Layer 8 of a small transformer language model trained on English Wikipedia (13 layers, counted from 0, width 64).
In attention head 1, each number of a token's query is one row of weights dot the token's vector x. The head spreads its attention over the tokens so far by the softmax of query dot key.

Query weights of the head. A number n stands for (n - 500) times 0.0015.
q0: 351 483 533 449 460 453 412 652 443 580 503 552 512 451 342 380 401 495 399 512 553 506 519 489 600 541 455 637 429 513 654 495 386 554 565 572 424 519 420 358 633 437 582 499 468 487 492 481 454 572 394 546 570 478 526 586 520 451 474 482 613 548 500 483
q1: 447 389 481 512 414 366 521 615 554 466 513 558 705 515 413 523 478 542 524 514 452 614 485 495 575 423 433 550 511 553 575 504 455 498 447 475 542 514 448 499 579 487 524 509 558 528 395 511 439 396 408 586 573 473 588 625 422 508 386 608 639 437 523 594
q2: 445 380 400 552 600 346 456 453 553 630 592 473 520 543 747 505 576 358 587 326 464 674 549 512 566 403 517 491 549 447 665 558 553 744 361 457 528 613 561 483 487 505 636 502 483 567 467 531 572 549 422 511 467 562 588 599 469 585 615 494 582 522 466 711
q3: 295 273 510 524 489 595 453 595 548 577 648 371 503 556 534 500 446 629 437 501 454 532 483 548 400 533 680 512 578 390 614 537 486 644 438 531 364 523 562 392 480 496 559 487 560 392 313 569 562 422 600 622 411 492 482 439 651 542 466 552 687 586 308 540
q4: 583 499 513 711 334 454 551 532 553 589 413 560 562 455 621 432 546 435 589 576 433 462 514 381 521 611 533 500 325 610 422 620 447 385 542 637 506 337 520 541 365 477 656 567 658 395 485 551 378 608 458 663 391 433 493 626 523 259 435 494 625 443 439 490
q5: 553 573 460 528 316 493 526 469 383 553 486 468 424 504 431 408 623 310 472 508 526 307 486 403 298 643 469 488 314 677 585 431 434 611 578 629 324 616 485 634 432 579 457 342 442 475 655 392 618 590 606 577 567 653 341 479 569 436 389 492 481 343 694 469
q6: 371 494 652 384 403 505 567 503 253 610 692 455 356 580 523 741 218 684 501 470 498 702 470 645 311 661 460 430 607 634 538 332 444 479 335 422 372 621 637 598 495 553 515 491 558 463 609 465 464 422 598 542 581 377 593 369 467 581 424 687 602 487 414 166
q7: 456 327 497 551 420 573 564 547 523 450 745 640 349 422 513 809 502 719 346 393 278 618 507 772 343 511 505 409 920 558 556 472 658 663 480 465 500 558 676 416 634 571 411 405 420 477 684 610 577 368 559 453 710 588 455 588 724 505 638 499 538 525 521 746
q8: 426 714 475 377 432 430 655 439 509 486 512 592 513 666 363 528 444 518 392 404 344 571 394 636 451 544 573 393 514 410 607 413 343 587 435 408 548 462 352 430 324 557 594 261 465 643 404 476 473 329 415 357 559 281 471 505 418 490 522 557 487 501 625 484
q9: 490 605 397 358 677 406 546 438 732 443 575 545 593 627 607 361 514 529 602 517 561 631 355 479 651 698 545 590 520 505 480 625 374 595 524 361 604 581 605 639 491 559 502 481 601 415 501 404 539 462 536 267 482 666 560 491 656 588 575 324 165 516 417 563
q10: 522 341 413 714 531 549 374 418 730 520 418 418 626 451 395 605 647 661 607 589 662 499 557 701 718 381 373 636 412 526 518 508 471 494 587 482 626 476 602 584 400 568 476 513 419 258 586 355 578 416 510 409 634 381 455 650 646 423 507 363 379 618 399 423
q11: 508 604 473 520 336 482 580 713 437 632 628 651 451 326 564 415 647 511 583 500 355 465 542 555 630 372 314 390 536 633 600 423 227 594 421 558 493 572 585 597 557 521 446 564 540 566 668 264 336 396 420 555 431 444 448 590 502 523 300 514 415 401 497 487
q12: 712 40 588 570 515 405 613 497 521 576 494 418 631 637 780 466 667 636 333 441 554 617 580 556 547 484 534 656 493 537 615 485 342 468 386 448 484 411 496 623 541 686 425 439 546 400 416 437 537 708 685 480 438 563 619 559 777 561 518 364 573 507 618 354
q13: 400 449 531 445 547 553 572 332 575 616 547 713 485 505 407 491 503 408 552 447 416 708 421 543 606 496 498 510 652 461 339 622 585 544 491 519 395 591 548 611 477 468 500 592 381 460 541 545 497 516 509 523 645 642 389 727 421 472 457 496 427 451 511 541
q14: 727 468 571 600 568 409 441 373 651 756 507 465 554 680 699 422 534 567 416 374 429 429 318 577 431 406 450 469 416 713 401 565 525 573 824 484 680 489 482 477 518 415 595 600 568 537 451 450 528 392 763 478 512 432 593 543 602 607 582 397 574 376 429 536
q15: 464 490 643 578 519 431 374 426 638 565 532 437 558 420 509 465 685 571 393 450 418 490 544 546 518 663 596 582 514 432 491 563 467 563 628 402 358 549 407 432 564 574 583 369 617 438 236 361 571 515 545 487 539 373 593 640 491 566 664 502 354 425 484 573
q16: 440 461 502 507 525 602 521 572 414 506 511 439 479 506 614 352 434 313 482 483 491 519 486 574 669 529 599 443 564 533 456 468 432 556 501 468 464 511 447 567 492 565 540 501 534 542 562 556 387 565 412 428 526 579 506 572 527 430 599 528 371 610 457 760
q17: 398 497 568 382 437 427 491 722 460 461 664 641 578 559 329 478 535 555 426 442 591 579 541 455 400 681 431 657 391 528 423 419 345 552 452 672 567 562 294 422 653 529 498 385 488 519 493 463 410 647 452 414 554 540 505 446 515 475 377 443 677 467 604 574
q18: 304 621 433 443 420 487 313 619 523 536 615 498 483 468 450 424 469 627 280 543 644 497 435 427 374 569 486 478 425 698 458 658 524 585 428 525 483 558 457 390 566 375 403 492 594 333 422 432 493 451 557 662 527 483 482 544 497 543 434 528 789 518 487 467
q19: 266 608 530 307 594 525 381 555 378 623 558 487 662 574 346 438 571 490 458 575 679 558 431 487 523 486 472 651 522 384 454 468 482 471 477 636 359 643 456 334 585 610 389 428 412 452 450 500 495 732 499 425 524 483 458 529 535 565 334 432 671 501 588 735
q20: 584 519 517 594 467 556 629 395 520 442 465 529 802 480 462 305 627 269 615 343 528 483 559 399 537 548 462 499 496 442 477 487 401 505 538 459 513 445 538 614 503 414 608 465 453 575 399 457 425 609 413 322 574 694 487 477 420 508 648 463 433 496 498 638
q21: 511 653 455 460 346 409 630 486 474 404 415 512 490 556 512 374 411 362 415 537 384 434 584 416 581 525 575 408 388 612 374 600 553 508 456 472 501 511 357 611 564 484 502 400 663 515 605 457 707 501 437 565 344 440 505 500 368 560 515 459 428 516 408 448
q22: 371 452 504 565 341 484 486 730 304 439 584 517 588 574 449 573 273 529 324 459 516 407 535 356 467 577 586 467 432 568 468 513 490 479 584 551 520 435 266 468 587 561 476 437 578 388 486 547 636 497 451 614 436 453 452 422 523 499 284 526 575 527 484 508
q23: 455 403 341 524 332 489 559 418 507 512 583 391 599 364 495 435 659 542 587 513 428 422 544 458 423 378 540 490 572 434 434 750 532 439 478 514 572 474 556 739 474 541 580 453 457 508 546 567 582 574 562 612 357 461 423 608 542 428 381 239 576 577 442 473
q24: 408 432 448 514 441 564 545 611 434 580 375 570 431 622 620 648 580 596 523 484 569 548 542 466 523 620 420 589 324 473 318 549 473 491 640 565 467 367 458 459 352 595 468 419 504 422 473 405 510 401 744 474 431 742 509 387 435 516 500 418 584 617 459 388
q25: 502 483 507 571 473 460 480 665 425 422 493 508 565 436 538 443 661 384 375 411 469 439 745 392 425 690 548 481 631 445 688 525 562 542 579 553 440 271 341 423 562 744 468 463 538 631 427 546 553 635 450 545 536 470 416 477 658 357 309 521 613 390 479 593
q26: 459 620 643 399 489 394 377 294 349 568 543 518 497 508 545 246 500 672 435 486 405 341 488 728 584 511 356 362 334 298 418 766 526 474 499 523 605 515 671 546 487 558 433 564 392 500 586 379 682 514 467 495 362 568 557 650 451 552 517 361 482 560 496 504
q27: 427 497 493 620 777 417 430 436 692 562 562 563 585 449 500 328 504 522 558 519 529 528 482 515 506 312 383 573 367 457 475 520 518 396 425 525 403 487 479 631 504 622 492 498 587 440 321 653 385 497 463 440 505 457 403 581 505 519 396 441 653 533 763 417
q28: 544 619 437 674 539 552 410 504 434 506 489 533 621 644 399 687 347 570 572 506 579 526 492 379 424 574 588 422 518 420 524 494 434 456 467 486 553 340 459 603 418 477 557 579 502 407 675 469 444 433 516 564 446 583 545 541 492 382 575 611 423 463 589 516
q29: 466 299 495 505 507 421 520 522 619 461 538 430 523 276 582 532 447 533 478 267 628 596 382 527 706 636 504 401 745 411 541 648 551 430 501 437 623 329 664 388 473 520 627 723 521 293 428 449 675 458 647 635 525 510 471 593 613 524 485 497 349 678 250 498
q30: 401 417 620 704 530 373 396 456 706 500 467 563 529 365 402 455 574 600 512 485 370 582 485 645 563 492 214 639 536 357 380 572 396 600 651 460 514 554 529 557 501 439 630 448 527 605 394 488 676 415 537 405 517 505 717 580 586 339 566 410 420 443 496 442
q31: 403 514 426 247 504 512 600 658 440 295 455 379 375 496 297 547 408 377 337 552 412 394 468 408 288 333 450 663 527 458 529 394 731 592 355 519 468 438 344 538 562 386 438 337 443 507 556 684 363 548 397 435 391 354 390 465 516 479 329 518 505 449 544 502

Each question shows a short text with each token's key, already scaled and adjusted for position as the last token sees it. A number n stands for (n - 500) times 0.0015.

Then comes the last token's vector x. A number n stands for (n - 500) times 0.0052.

0 "tly ": 604 519 288 246 767 730 307 360 511 540 673 500 534 397 583 465 400 602 641 489 559 598 611 771 562 373 596 417 613 552 605 314
1 "re": 563 587 445 387 533 590 262 464 390 603 647 563 415 515 480 479 489 588 474 560 481 471 504 648 452 275 588 457 517 488 512 400
2 "vers": 617 579 531 568 583 544 338 522 466 535 408 550 311 629 603 454 424 538 565 644 508 534 607 653 463 370 577 381 420 595 568 405
3 "ed ": 504 342 301 230 723 755 248 405 521 528 682 517 479 394 634 469 669 551 480 339 549 623 627 839 484 396 570 407 552 572 580 387
4 "cour": 579 569 502 525 616 543 307 582 457 635 442 495 415 507 648 486 537 619 624 615 432 622 529 710 544 262 575 411 414 621 544 407
5 "se ": 298 330 247 294 688 837 334 444 463 610 677 516 616 587 643 438 397 419 395 322 496 556 615 968 499 356 549 503 488 637 644 383
x: 593 537 370 495 482 554 424 480 480 498 518 420 500 642 430 624 608 502 533 576 472 217 591 181 457 374 649 589 371 446 493 614 590 507 525 475 481 411 687 630 438 513 582 449 533 600 510 245 583 370 355 669 367 600 420 290 506 559 545 426 428 633 482 286
Which token does the last token look at most? 5 "se "

0 " ": 565 489 302 263 721 774 257 394 479 564 662 643 605 459 570 409 380 595 594 425 476 671 591 810 564 278 475 502 533 521 508 362
1 "| ": 570 429 323 290 564 653 272 447 527 448 640 589 578 370 532 413 475 587 547 443 559 515 671 604 585 415 539 492 557 399 476 508
2 "Sw": 558 506 460 437 615 555 350 435 483 621 676 584 528 457 609 443 467 488 487 647 533 451 605 525 464 362 536 457 434 665 496 434
3 "ing ": 534 470 359 394 695 686 402 586 591 572 587 439 489 575 516 419 591 597 501 502 474 545 642 781 528 369 509 458 521 610 536 466
4 "| ": 444 421 337 345 520 627 305 462 541 440 626 521 498 414 502 437 539 480 431 398 548 521 667 610 579 388 534 488 578 376 477 520
5 " ": 460 436 316 300 659 726 297 458 594 564 623 564 657 476 534 488 420 461 397 396 467 629 596 715 525 277 467 535 449 482 548 415
x: 642 562 303 517 395 506 519 623 525 433 559 501 524 487 359 563 649 351 539 530 348 166 576 244 561 538 550 517 415 435 553 624 495 443 418 579 550 297 519 477 424 468 567 349 483 504 592 228 636 501 451 494 490 483 640 516 376 486 473 369 346 495 445 330
Which token does the last token look at most, and with what share of its attention? 0 " ", with about 40%

0 "eventually ": 576 539 294 301 807 714 285 447 508 562 605 501 477 462 530 410 416 571 644 427 551 634 601 683 549 278 583 454 561 499 585 318
1 "vo": 465 543 472 480 496 514 301 431 448 444 607 648 431 440 583 466 377 506 566 518 532 508 580 600 506 416 483 412 462 536 531 450
2 "ic": 629 601 463 572 585 539 269 556 451 579 462 548 359 550 553 484 460 556 492 617 511 565 529 585 450 373 583 439 385 447 504 446
3 "ed ": 496 349 307 289 771 773 170 447 547 504 594 547 461 407 590 430 658 554 475 313 516 637 562 807 489 392 536 376 545 529 526 401
4 "some ": 380 382 309 253 689 770 196 458 497 655 574 437 513 507 615 435 569 494 559 365 520 602 645 817 637 282 555 484 551 384 557 507
5 "sen": 467 502 521 428 609 502 211 557 480 603 526 509 415 490 624 499 555 557 556 576 522 514 484 598 578 323 450 459 404 462 561 531
x: 433 576 451 435 443 506 566 465 460 559 456 549 444 393 358 569 498 229 556 476 474 344 556 249 479 568 481 436 526 419 606 674 543 527 624 429 751 373 610 551 565 494 395 580 417 493 479 523 589 676 683 592 329 454 477 509 520 186 496 243 380 484 474 689
Which two tokens does the last token look at most, in order? 3 "ed ", 4 "some "

0 "|": 461 629 499 504 489 524 248 549 397 467 541 439 461 547 496 353 428 494 471 600 610 603 620 740 562 410 372 450 523 491 386 551
1 "\n": 576 415 346 345 680 664 115 323 414 491 602 500 440 355 463 354 387 521 471 376 656 769 598 849 625 406 441 384 624 456 393 532
2 "| ": 586 460 447 390 524 639 87 440 448 480 503 500 507 380 453 340 401 593 560 446 634 505 687 602 640 528 515 553 538 343 385 596
3 " ": 490 418 349 331 656 761 147 405 525 614 538 565 613 466 548 438 595 531 496 403 568 657 661 724 530 307 444 542 470 472 421 443
4 "| ": 487 394 402 391 529 674 145 423 466 538 531 550 576 389 483 362 603 482 511 459 641 498 697 575 627 490 507 551 514 388 396 572
5 "Conservative ": 430 416 460 337 661 684 291 563 491 584 527 453 668 653 578 423 442 438 485 489 521 596 741 727 543 336 426 515 436 454 561 520
x: 492 520 285 324 438 535 442 602 470 490 570 636 578 409 579 580 562 376 544 707 406 268 799 174 506 439 578 544 463 451 522 511 509 476 541 575 556 498 629 461 330 527 490 494 423 634 643 209 607 555 502 498 533 700 584 549 570 422 422 239 409 634 500 415
Which token does the last token look at most, and with what share of its attention? 1 "\n", with about 50%

0 "prac": 412 667 457 524 459 470 397 588 383 511 517 462 372 567 601 522 458 427 492 681 525 518 519 633 500 406 479 438 406 503 586 410
1 "tice ": 694 410 280 243 789 826 298 486 506 596 616 526 574 590 638 357 435 681 560 458 453 577 650 951 510 296 533 417 501 536 604 454
2 "of ": 517 458 373 327 699 733 349 364 467 596 593 559 423 489 558 398 594 609 580 421 586 593 689 753 554 273 554 403 610 549 452 440
3 "lab": 615 525 527 521 502 566 317 558 446 608 508 495 457 532 693 408 577 521 550 619 605 452 631 797 591 379 534 448 408 590 654 439
4 "el": 495 449 567 488 580 534 337 507 439 562 554 540 328 576 565 477 619 590 491 624 504 603 541 662 439 413 557 414 444 521 458 472
5 "ing ": 347 357 347 332 767 786 333 523 526 571 591 546 493 530 588 370 427 449 424 372 588 618 622 865 542 370 522 390 501 537 512 470
x: 537 552 301 544 536 618 488 489 461 517 456 509 446 641 454 550 515 469 564 553 486 278 525 86 440 432 622 514 450 444 465 473 571 424 478 434 499 274 607 591 378 480 572 576 656 639 412 289 459 483 425 502 380 664 501 415 538 484 565 510 397 584 396 313
Which token does the last token look at most? 5 "ing "

0 "2 ": 558 463 290 255 742 780 224 440 492 590 716 614 635 408 555 474 348 624 571 386 491 670 629 848 600 260 515 501 474 519 556 380
1 "|": 534 607 489 460 527 542 209 501 402 461 572 487 466 483 515 356 438 546 481 584 610 590 600 714 541 394 372 460 516 493 362 568
2 "\n": 643 422 350 360 673 643 138 329 411 517 615 486 429 376 425 352 493 484 427 386 661 773 590 853 624 402 442 385 625 465 402 530
3 "| ": 623 427 430 394 533 638 97 424 438 510 520 499 508 391 444 337 529 569 531 449 638 519 684 607 637 504 528 558 552 358 396 575
4 " ": 420 417 354 339 674 750 148 412 526 619 542 567 595 473 522 436 544 496 465 379 570 671 651 731 531 293 446 533 482 472 429 444
5 "| ": 410 417 404 400 533 666 143 410 463 544 537 546 561 392 471 360 547 452 487 450 640 517 690 580 633 473 523 549 529 386 405 560
x: 511 565 386 470 507 476 655 583 418 489 487 373 594 535 463 527 502 355 511 638 433 504 830 447 540 449 651 384 417 539 559 563 471 478 546 467 495 195 435 597 455 450 443 564 435 542 482 232 457 724 306 383 312 729 250 398 495 375 497 394 465 386 597 254
Which token does the last token look at most? 2 "\n"

0 "Conservative ": 515 504 451 412 678 657 322 501 420 542 546 499 571 634 605 371 334 621 504 565 551 657 672 843 627 337 414 439 497 426 579 460
1 "hold ": 655 389 334 382 760 657 241 457 440 557 470 576 403 398 647 353 378 590 498 433 576 687 547 862 523 458 430 294 573 499 446 385
2 "| ": 619 362 318 379 570 582 247 376 433 382 587 571 604 295 564 360 538 526 533 429 621 565 643 690 633 527 504 396 589 376 473 517
3 " ": 448 439 294 306 689 696 232 391 511 491 587 604 624 386 567 420 598 511 426 439 560 710 552 703 556 308 425 470 498 384 463 399
4 "| ": 405 394 319 375 554 597 248 383 467 405 596 567 615 297 585 377 568 417 446 415 627 572 646 657 628 487 504 421 572 364 470 495
5 "Sw": 447 527 462 409 611 564 339 409 454 606 682 586 518 431 621 445 519 484 452 601 566 456 567 506 502 363 514 440 462 661 478 420
x: 616 612 142 577 375 540 534 575 445 388 473 566 550 432 280 578 522 490 585 447 429 409 566 356 587 730 539 633 528 444 553 587 547 531 469 504 647 287 597 458 490 374 398 571 441 388 571 559 648 650 490 438 501 611 531 338 371 489 420 544 422 578 500 687
Which token does the last token look at most? 1 "hold "

0 "sold ": 480 481 252 279 618 721 216 441 466 577 622 446 592 439 720 482 311 705 565 470 529 573 634 824 436 415 542 404 446 660 590 360
1 "the ": 591 479 423 389 569 692 271 307 416 704 544 327 529 522 647 420 487 576 583 569 626 508 616 629 683 273 554 500 617 428 509 441
2 "business ": 628 409 258 257 718 741 409 476 478 576 546 428 621 616 664 377 623 625 528 508 523 568 619 856 517 339 539 491 407 521 668 380
3 "to ": 421 353 275 295 700 725 232 225 391 625 651 404 470 493 626 408 570 629 527 466 649 573 647 748 511 344 653 468 575 525 543 368
4 "Frank ": 414 372 320 391 665 633 429 495 337 554 659 387 530 543 416 408 500 553 483 444 478 487 564 736 509 328 469 470 564 678 449 428
5 "L": 430 467 501 448 576 538 430 480 384 567 688 514 419 506 517 449 507 583 516 566 531 457 520 474 490 337 507 396 517 638 451 430
x: 525 471 296 582 396 567 388 544 328 468 502 615 558 365 404 720 476 411 470 541 418 434 475 367 504 646 700 515 425 469 519 512 585 503 518 516 599 353 527 463 453 452 420 550 502 368 537 628 774 524 465 471 512 543 464 338 543 347 500 555 409 671 482 769
Which two tokens does the last token look at most, in order? 4 "Frank ", 3 "to "

0 "196": 488 519 447 473 472 413 298 354 442 529 663 404 573 466 673 488 441 603 432 606 630 469 599 625 567 346 440 590 373 617 557 440
1 "9": 589 501 494 427 523 534 289 400 446 585 619 417 519 504 672 457 418 566 433 694 606 499 590 675 519 333 530 558 405 551 553 467
2 ". ": 597 401 316 304 731 742 157 298 485 485 637 545 419 417 524 359 582 512 435 424 644 593 602 723 554 355 471 466 621 472 342 506
3 "Two ": 528 391 451 367 572 696 214 537 521 641 545 363 559 523 565 498 617 479 564 438 534 476 729 756 692 345 499 494 493 421 494 608
4 "additional ": 369 378 381 292 602 748 331 502 529 665 549 453 459 517 497 481 515 525 534 383 599 562 722 739 669 308 507 449 566 505 535 461
5 "m": 446 489 502 468 537 618 280 451 422 660 555 445 441 492 612 474 526 625 592 513 574 471 492 660 589 357 499 417 549 619 565 421
x: 591 554 438 466 448 545 462 414 405 468 445 402 516 403 215 642 554 427 494 397 474 413 423 236 499 619 593 424 322 485 487 506 640 536 464 635 555 479 572 518 547 510 390 639 454 458 531 434 680 624 463 556 295 395 419 457 471 385 578 281 424 522 584 758
Which token does the last token look at most? 2 ". "

0 "| ": 511 499 366 318 590 662 212 406 516 423 588 503 422 339 491 415 422 566 557 416 655 632 661 648 574 390 472 433 622 401 348 550
1 "John ": 582 502 317 332 663 662 341 486 432 570 721 388 511 514 500 448 452 640 485 499 464 490 583 738 420 366 484 444 530 611 409 487
2 "Mc": 558 480 468 487 626 526 365 527 356 578 650 391 500 549 539 431 506 611 489 601 470 463 623 630 490 358 557 417 432 635 475 494
3 "k": 569 547 547 486 543 548 295 442 420 566 642 580 499 546 602 444 552 644 558 617 576 508 559 622 492 440 498 482 473 567 527 393
4 "ern": 501 491 554 501 517 425 367 530 448 552 575 451 315 557 662 466 624 513 465 615 616 502 531 597 518 444 509 393 514 565 545 469
5 "an ": 384 330 399 478 586 626 375 512 512 566 673 475 398 602 550 454 473 535 525 439 484 506 648 714 494 303 481 508 599 547 498 443
x: 541 492 381 503 418 602 539 523 355 501 630 544 446 470 325 615 593 465 620 553 536 395 511 232 489 354 563 426 361 456 483 593 432 417 620 493 379 343 523 477 300 432 569 490 534 623 588 130 610 386 433 729 318 515 427 409 620 431 494 449 392 530 422 428
Which token does the last token look at most? 0 "| "

0 " ": 565 489 302 263 721 774 257 394 479 564 662 643 605 459 570 409 380 595 594 425 476 671 591 810 564 278 475 502 533 521 508 362
1 "| ": 570 429 323 290 564 653 272 447 527 448 640 589 578 370 532 413 475 587 547 443 559 515 671 604 585 415 539 492 557 399 476 508
2 " ": 533 443 283 274 669 741 298 444 580 567 642 585 678 459 552 484 597 539 515 439 450 645 593 734 522 274 472 528 465 513 534 400
3 "|": 530 539 494 448 514 527 226 486 427 430 597 495 494 434 515 374 541 582 480 559 630 589 582 651 517 427 345 471 526 495 335 589
4 "\n": 456 469 396 371 661 620 153 331 442 512 630 501 442 368 416 366 635 423 373 373 668 786 578 824 608 409 439 394 616 459 401 543
5 "| ": 431 410 433 395 541 621 128 421 437 517 534 525 546 382 449 334 598 475 502 442 645 513 664 567 633 504 514 573 528 376 381 569
x: 487 532 411 444 516 494 620 626 387 467 500 393 616 527 491 570 497 366 492 615 418 549 802 427 543 448 559 366 467 567 552 596 444 457 499 429 472 193 418 572 484 427 472 561 448 546 494 324 420 731 314 354 268 772 173 450 500 347 480 385 506 352 604 287
Which two tokens does the last token look at most, in order? 4 "\n", 5 "| "

0 "et": 449 713 520 513 587 517 391 505 386 589 572 552 323 586 530 483 452 453 514 660 508 577 521 705 478 407 533 449 456 613 556 381
1 "ting ": 642 461 275 263 751 786 234 475 494 536 653 504 489 467 555 398 465 633 596 357 494 577 608 863 546 329 510 385 570 597 528 416
2 "en": 550 499 452 390 597 569 178 401 386 583 616 543 438 472 656 526 496 515 480 512 476 485 429 602 538 340 505 409 521 535 468 396
3 "ough ": 475 409 241 253 788 809 237 423 534 599 660 518 577 439 677 419 629 542 566 368 474 580 607 857 471 297 580 407 551 563 571 383
4 "f": 499 500 482 539 526 634 272 431 431 534 588 626 466 486 600 448 585 578 543 500 520 525 572 648 543 363 600 378 511 563 549 368
5 "ood": 409 425 497 506 578 516 226 504 479 548 570 546 342 562 650 418 569 610 527 657 537 503 637 713 468 367 522 473 448 603 603 442
x: 644 681 348 478 396 580 538 439 386 548 443 537 457 491 290 504 516 455 537 504 485 437 683 277 466 596 448 549 612 430 547 678 503 427 580 449 706 518 645 577 527 430 353 496 476 516 504 507 595 379 501 700 329 612 454 376 524 339 514 373 556 573 510 764
Which two tokens does the last token look at most, in order? 1 "ting ", 3 "ough "

0 "studied ": 437 523 387 387 674 632 256 462 495 478 548 516 440 454 577 349 331 713 515 565 577 620 677 786 480 420 413 401 488 473 456 529
1 "at ": 601 467 330 306 692 698 215 308 428 541 648 488 484 442 591 430 415 641 584 438 603 607 620 818 422 398 521 420 550 561 498 424
2 "the ": 594 480 423 375 564 645 280 363 477 645 560 430 538 458 599 398 542 544 586 554 655 572 612 646 631 318 456 512 593 346 490 524
3 "Ge": 545 438 448 413 554 543 293 500 441 601 634 490 518 473 622 487 596 603 513 625 507 402 571 656 540 471 520 392 434 711 527 437
4 "ology ": 380 349 399 364 599 660 440 599 491 502 568 475 494 656 482 357 614 572 441 531 548 533 683 886 541 382 429 537 470 535 590 591
5 "Institute ": 327 303 380 335 670 643 388 615 415 520 616 562 525 636 457 338 456 478 407 511 468 583 660 858 423 356 445 518 471 511 560 546
x: 578 422 319 479 409 654 468 471 272 611 547 544 472 580 579 590 588 347 570 767 435 208 661 234 511 416 661 574 517 331 506 633 501 514 556 481 531 380 675 600 331 567 577 529 562 667 566 382 521 318 423 557 512 706 408 415 502 528 465 420 427 459 440 476
Which token does the last token look at most? 5 "Institute "

0 "|": 461 629 499 504 489 524 248 549 397 467 541 439 461 547 496 353 428 494 471 600 610 603 620 740 562 410 372 450 523 491 386 551
1 "\n": 576 415 346 345 680 664 115 323 414 491 602 500 440 355 463 354 387 521 471 376 656 769 598 849 625 406 441 384 624 456 393 532
2 "| ": 586 460 447 390 524 639 87 440 448 480 503 500 507 380 453 340 401 593 560 446 634 505 687 602 640 528 515 553 538 343 385 596
3 " ": 490 418 349 331 656 761 147 405 525 614 538 565 613 466 548 438 595 531 496 403 568 657 661 724 530 307 444 542 470 472 421 443
4 "| ": 487 394 402 391 529 674 145 423 466 538 531 550 576 389 483 362 603 482 511 459 641 498 697 575 627 490 507 551 514 388 396 572
5 "Labour ": 414 391 460 355 660 669 312 582 496 591 578 470 665 657 579 416 443 441 477 504 514 569 739 729 530 334 420 511 432 481 585 547
x: 509 535 275 326 396 550 451 585 422 501 586 622 550 381 575 584 548 386 563 703 424 278 779 181 523 456 547 594 475 425 518 498 499 462 527 581 577 445 606 436 319 533 512 525 423 658 625 210 557 521 529 533 531 695 533 523 574 456 478 274 390 663 485 427
Which token does the last token look at most, and with what share of its attention? 1 "\n", with about 60%

0 "lin": 424 549 488 546 589 494 360 473 381 640 591 504 413 575 674 492 393 479 454 681 537 555 523 652 499 358 538 451 406 649 541 356
1 "er ": 691 432 266 279 742 800 279 437 476 547 626 548 542 509 586 418 402 619 562 395 494 618 615 948 596 350 496 387 564 581 558 401
2 "| ": 578 384 315 274 579 677 242 419 518 454 622 554 561 393 534 417 547 562 486 428 581 536 654 671 607 409 534 483 536 375 508 521
3 "1": 456 500 491 425 538 564 250 395 505 543 590 462 629 359 613 525 510 566 483 658 574 540 567 658 543 383 497 505 479 505 521 459
4 ",": 409 425 424 478 533 626 244 415 468 569 571 537 526 499 751 556 414 525 468 353 519 588 553 585 552 333 513 490 470 468 443 448
5 "08": 472 414 542 361 487 478 299 390 555 515 694 554 524 449 673 504 484 502 453 617 573 507 644 672 410 260 588 590 394 582 580 530
x: 552 533 209 392 398 561 668 433 399 393 441 561 564 377 486 537 498 586 477 644 485 384 417 392 540 610 422 547 116 477 625 637 510 452 412 454 680 299 533 417 556 448 497 601 619 632 431 358 544 424 693 584 301 564 471 458 558 444 351 313 556 393 545 688
Which token does the last token look at most, and with what share of its attention? 1 "er ", with about 50%

0 "Two ": 527 534 418 282 576 694 280 525 434 608 649 342 482 560 516 525 367 566 599 418 453 524 658 818 689 254 487 504 575 476 565 486
1 "additional ": 651 512 353 231 656 770 302 467 485 592 601 473 444 516 505 445 488 619 600 402 527 597 653 792 639 250 517 439 599 472 521 409
2 "m": 561 602 529 447 560 636 265 437 404 670 562 446 434 504 636 468 477 535 569 499 558 470 476 674 588 351 525 421 550 610 580 395
3 "all": 596 562 526 502 544 524 309 420 440 649 573 443 315 536 558 473 509 658 488 691 521 498 548 605 449 349 607 468 461 608 577 374
4 "-": 361 354 314 345 716 714 416 348 519 664 596 483 481 617 651 536 525 513 415 460 466 581 559 808 497 326 598 476 488 562 588 319
5 "based ": 370 299 325 244 650 751 321 449 432 627 644 460 599 539 622 439 411 412 373 378 509 563 605 803 461 369 520 525 437 544 557 417
x: 585 505 336 478 496 481 513 487 430 476 454 449 581 669 529 491 679 377 566 557 427 255 503 204 452 431 643 613 542 504 454 583 537 389 486 494 425 183 709 515 257 554 547 571 560 596 500 433 497 514 573 632 515 643 528 363 468 504 412 218 399 432 442 330
Which token does the last token look at most, and with what share of its attention? 5 "based ", with about 50%

0 "'": 531 592 599 529 576 461 300 529 428 469 582 468 403 481 594 403 440 473 531 612 611 499 551 631 568 363 469 409 584 481 437 527
1 "s ": 620 524 379 341 661 680 226 437 466 478 641 481 423 465 527 371 461 569 632 396 563 619 589 774 680 301 408 404 683 490 499 462
2 "had ": 560 442 308 340 745 670 206 322 533 528 566 476 479 359 495 401 574 494 520 416 700 631 545 662 560 396 551 369 638 539 544 385
3 "incorpor": 528 504 442 435 604 665 231 575 456 513 429 554 393 542 566 364 521 438 525 428 511 617 529 727 606 198 599 404 412 564 558 418
4 "ated ": 371 323 338 309 665 714 277 410 461 574 590 451 472 423 554 468 622 441 402 404 617 596 622 815 520 463 519 389 510 606 553 425
5 "a ": 393 408 387 443 622 669 225 341 438 616 575 424 580 473 616 395 431 440 548 451 564 547 551 661 657 271 450 481 654 520 450 426
x: 580 596 298 544 494 579 412 661 528 598 493 426 439 592 482 407 725 443 572 520 552 398 658 271 655 448 498 463 203 533 515 507 503 447 509 505 605 394 589 446 297 535 421 420 484 551 478 395 605 706 220 442 311 441 339 258 481 463 455 564 297 434 519 377
Which two tokens does the last token look at most, in order? 2 "had ", 4 "ated "

0 "| ": 511 499 366 318 590 662 212 406 516 423 588 503 422 339 491 415 422 566 557 416 655 632 661 648 574 390 472 433 622 401 348 550
1 "- ": 586 426 364 332 533 645 305 472 556 510 596 467 598 493 532 499 486 508 519 413 589 535 687 584 532 452 364 479 555 500 395 556
2 "| ": 558 410 364 321 554 681 235 407 526 471 585 509 486 377 493 424 565 551 512 423 640 538 658 599 601 386 509 470 583 420 370 565
3 "0": 466 475 477 371 563 543 224 438 543 538 674 478 603 308 641 533 509 529 477 589 521 499 571 588 486 314 541 486 472 493 549 488
4 ".": 450 461 422 348 578 609 227 347 569 535 659 451 472 487 739 479 520 453 367 406 549 588 483 541 471 294 512 591 425 439 336 471
5 "2 ": 444 444 412 337 685 732 336 385 643 592 714 568 682 484 611 593 434 426 444 407 510 595 634 730 580 286 552 639 328 593 590 448
x: 478 435 199 340 365 462 463 565 429 338 545 530 534 485 436 546 653 407 538 491 643 342 625 326 528 470 476 518 412 563 591 673 528 447 492 493 575 195 575 534 525 465 612 347 546 396 562 134 473 551 571 537 434 328 587 419 420 391 613 380 390 622 515 356
Which two tokens does the last token look at most, in order? 0 "| ", 2 "| "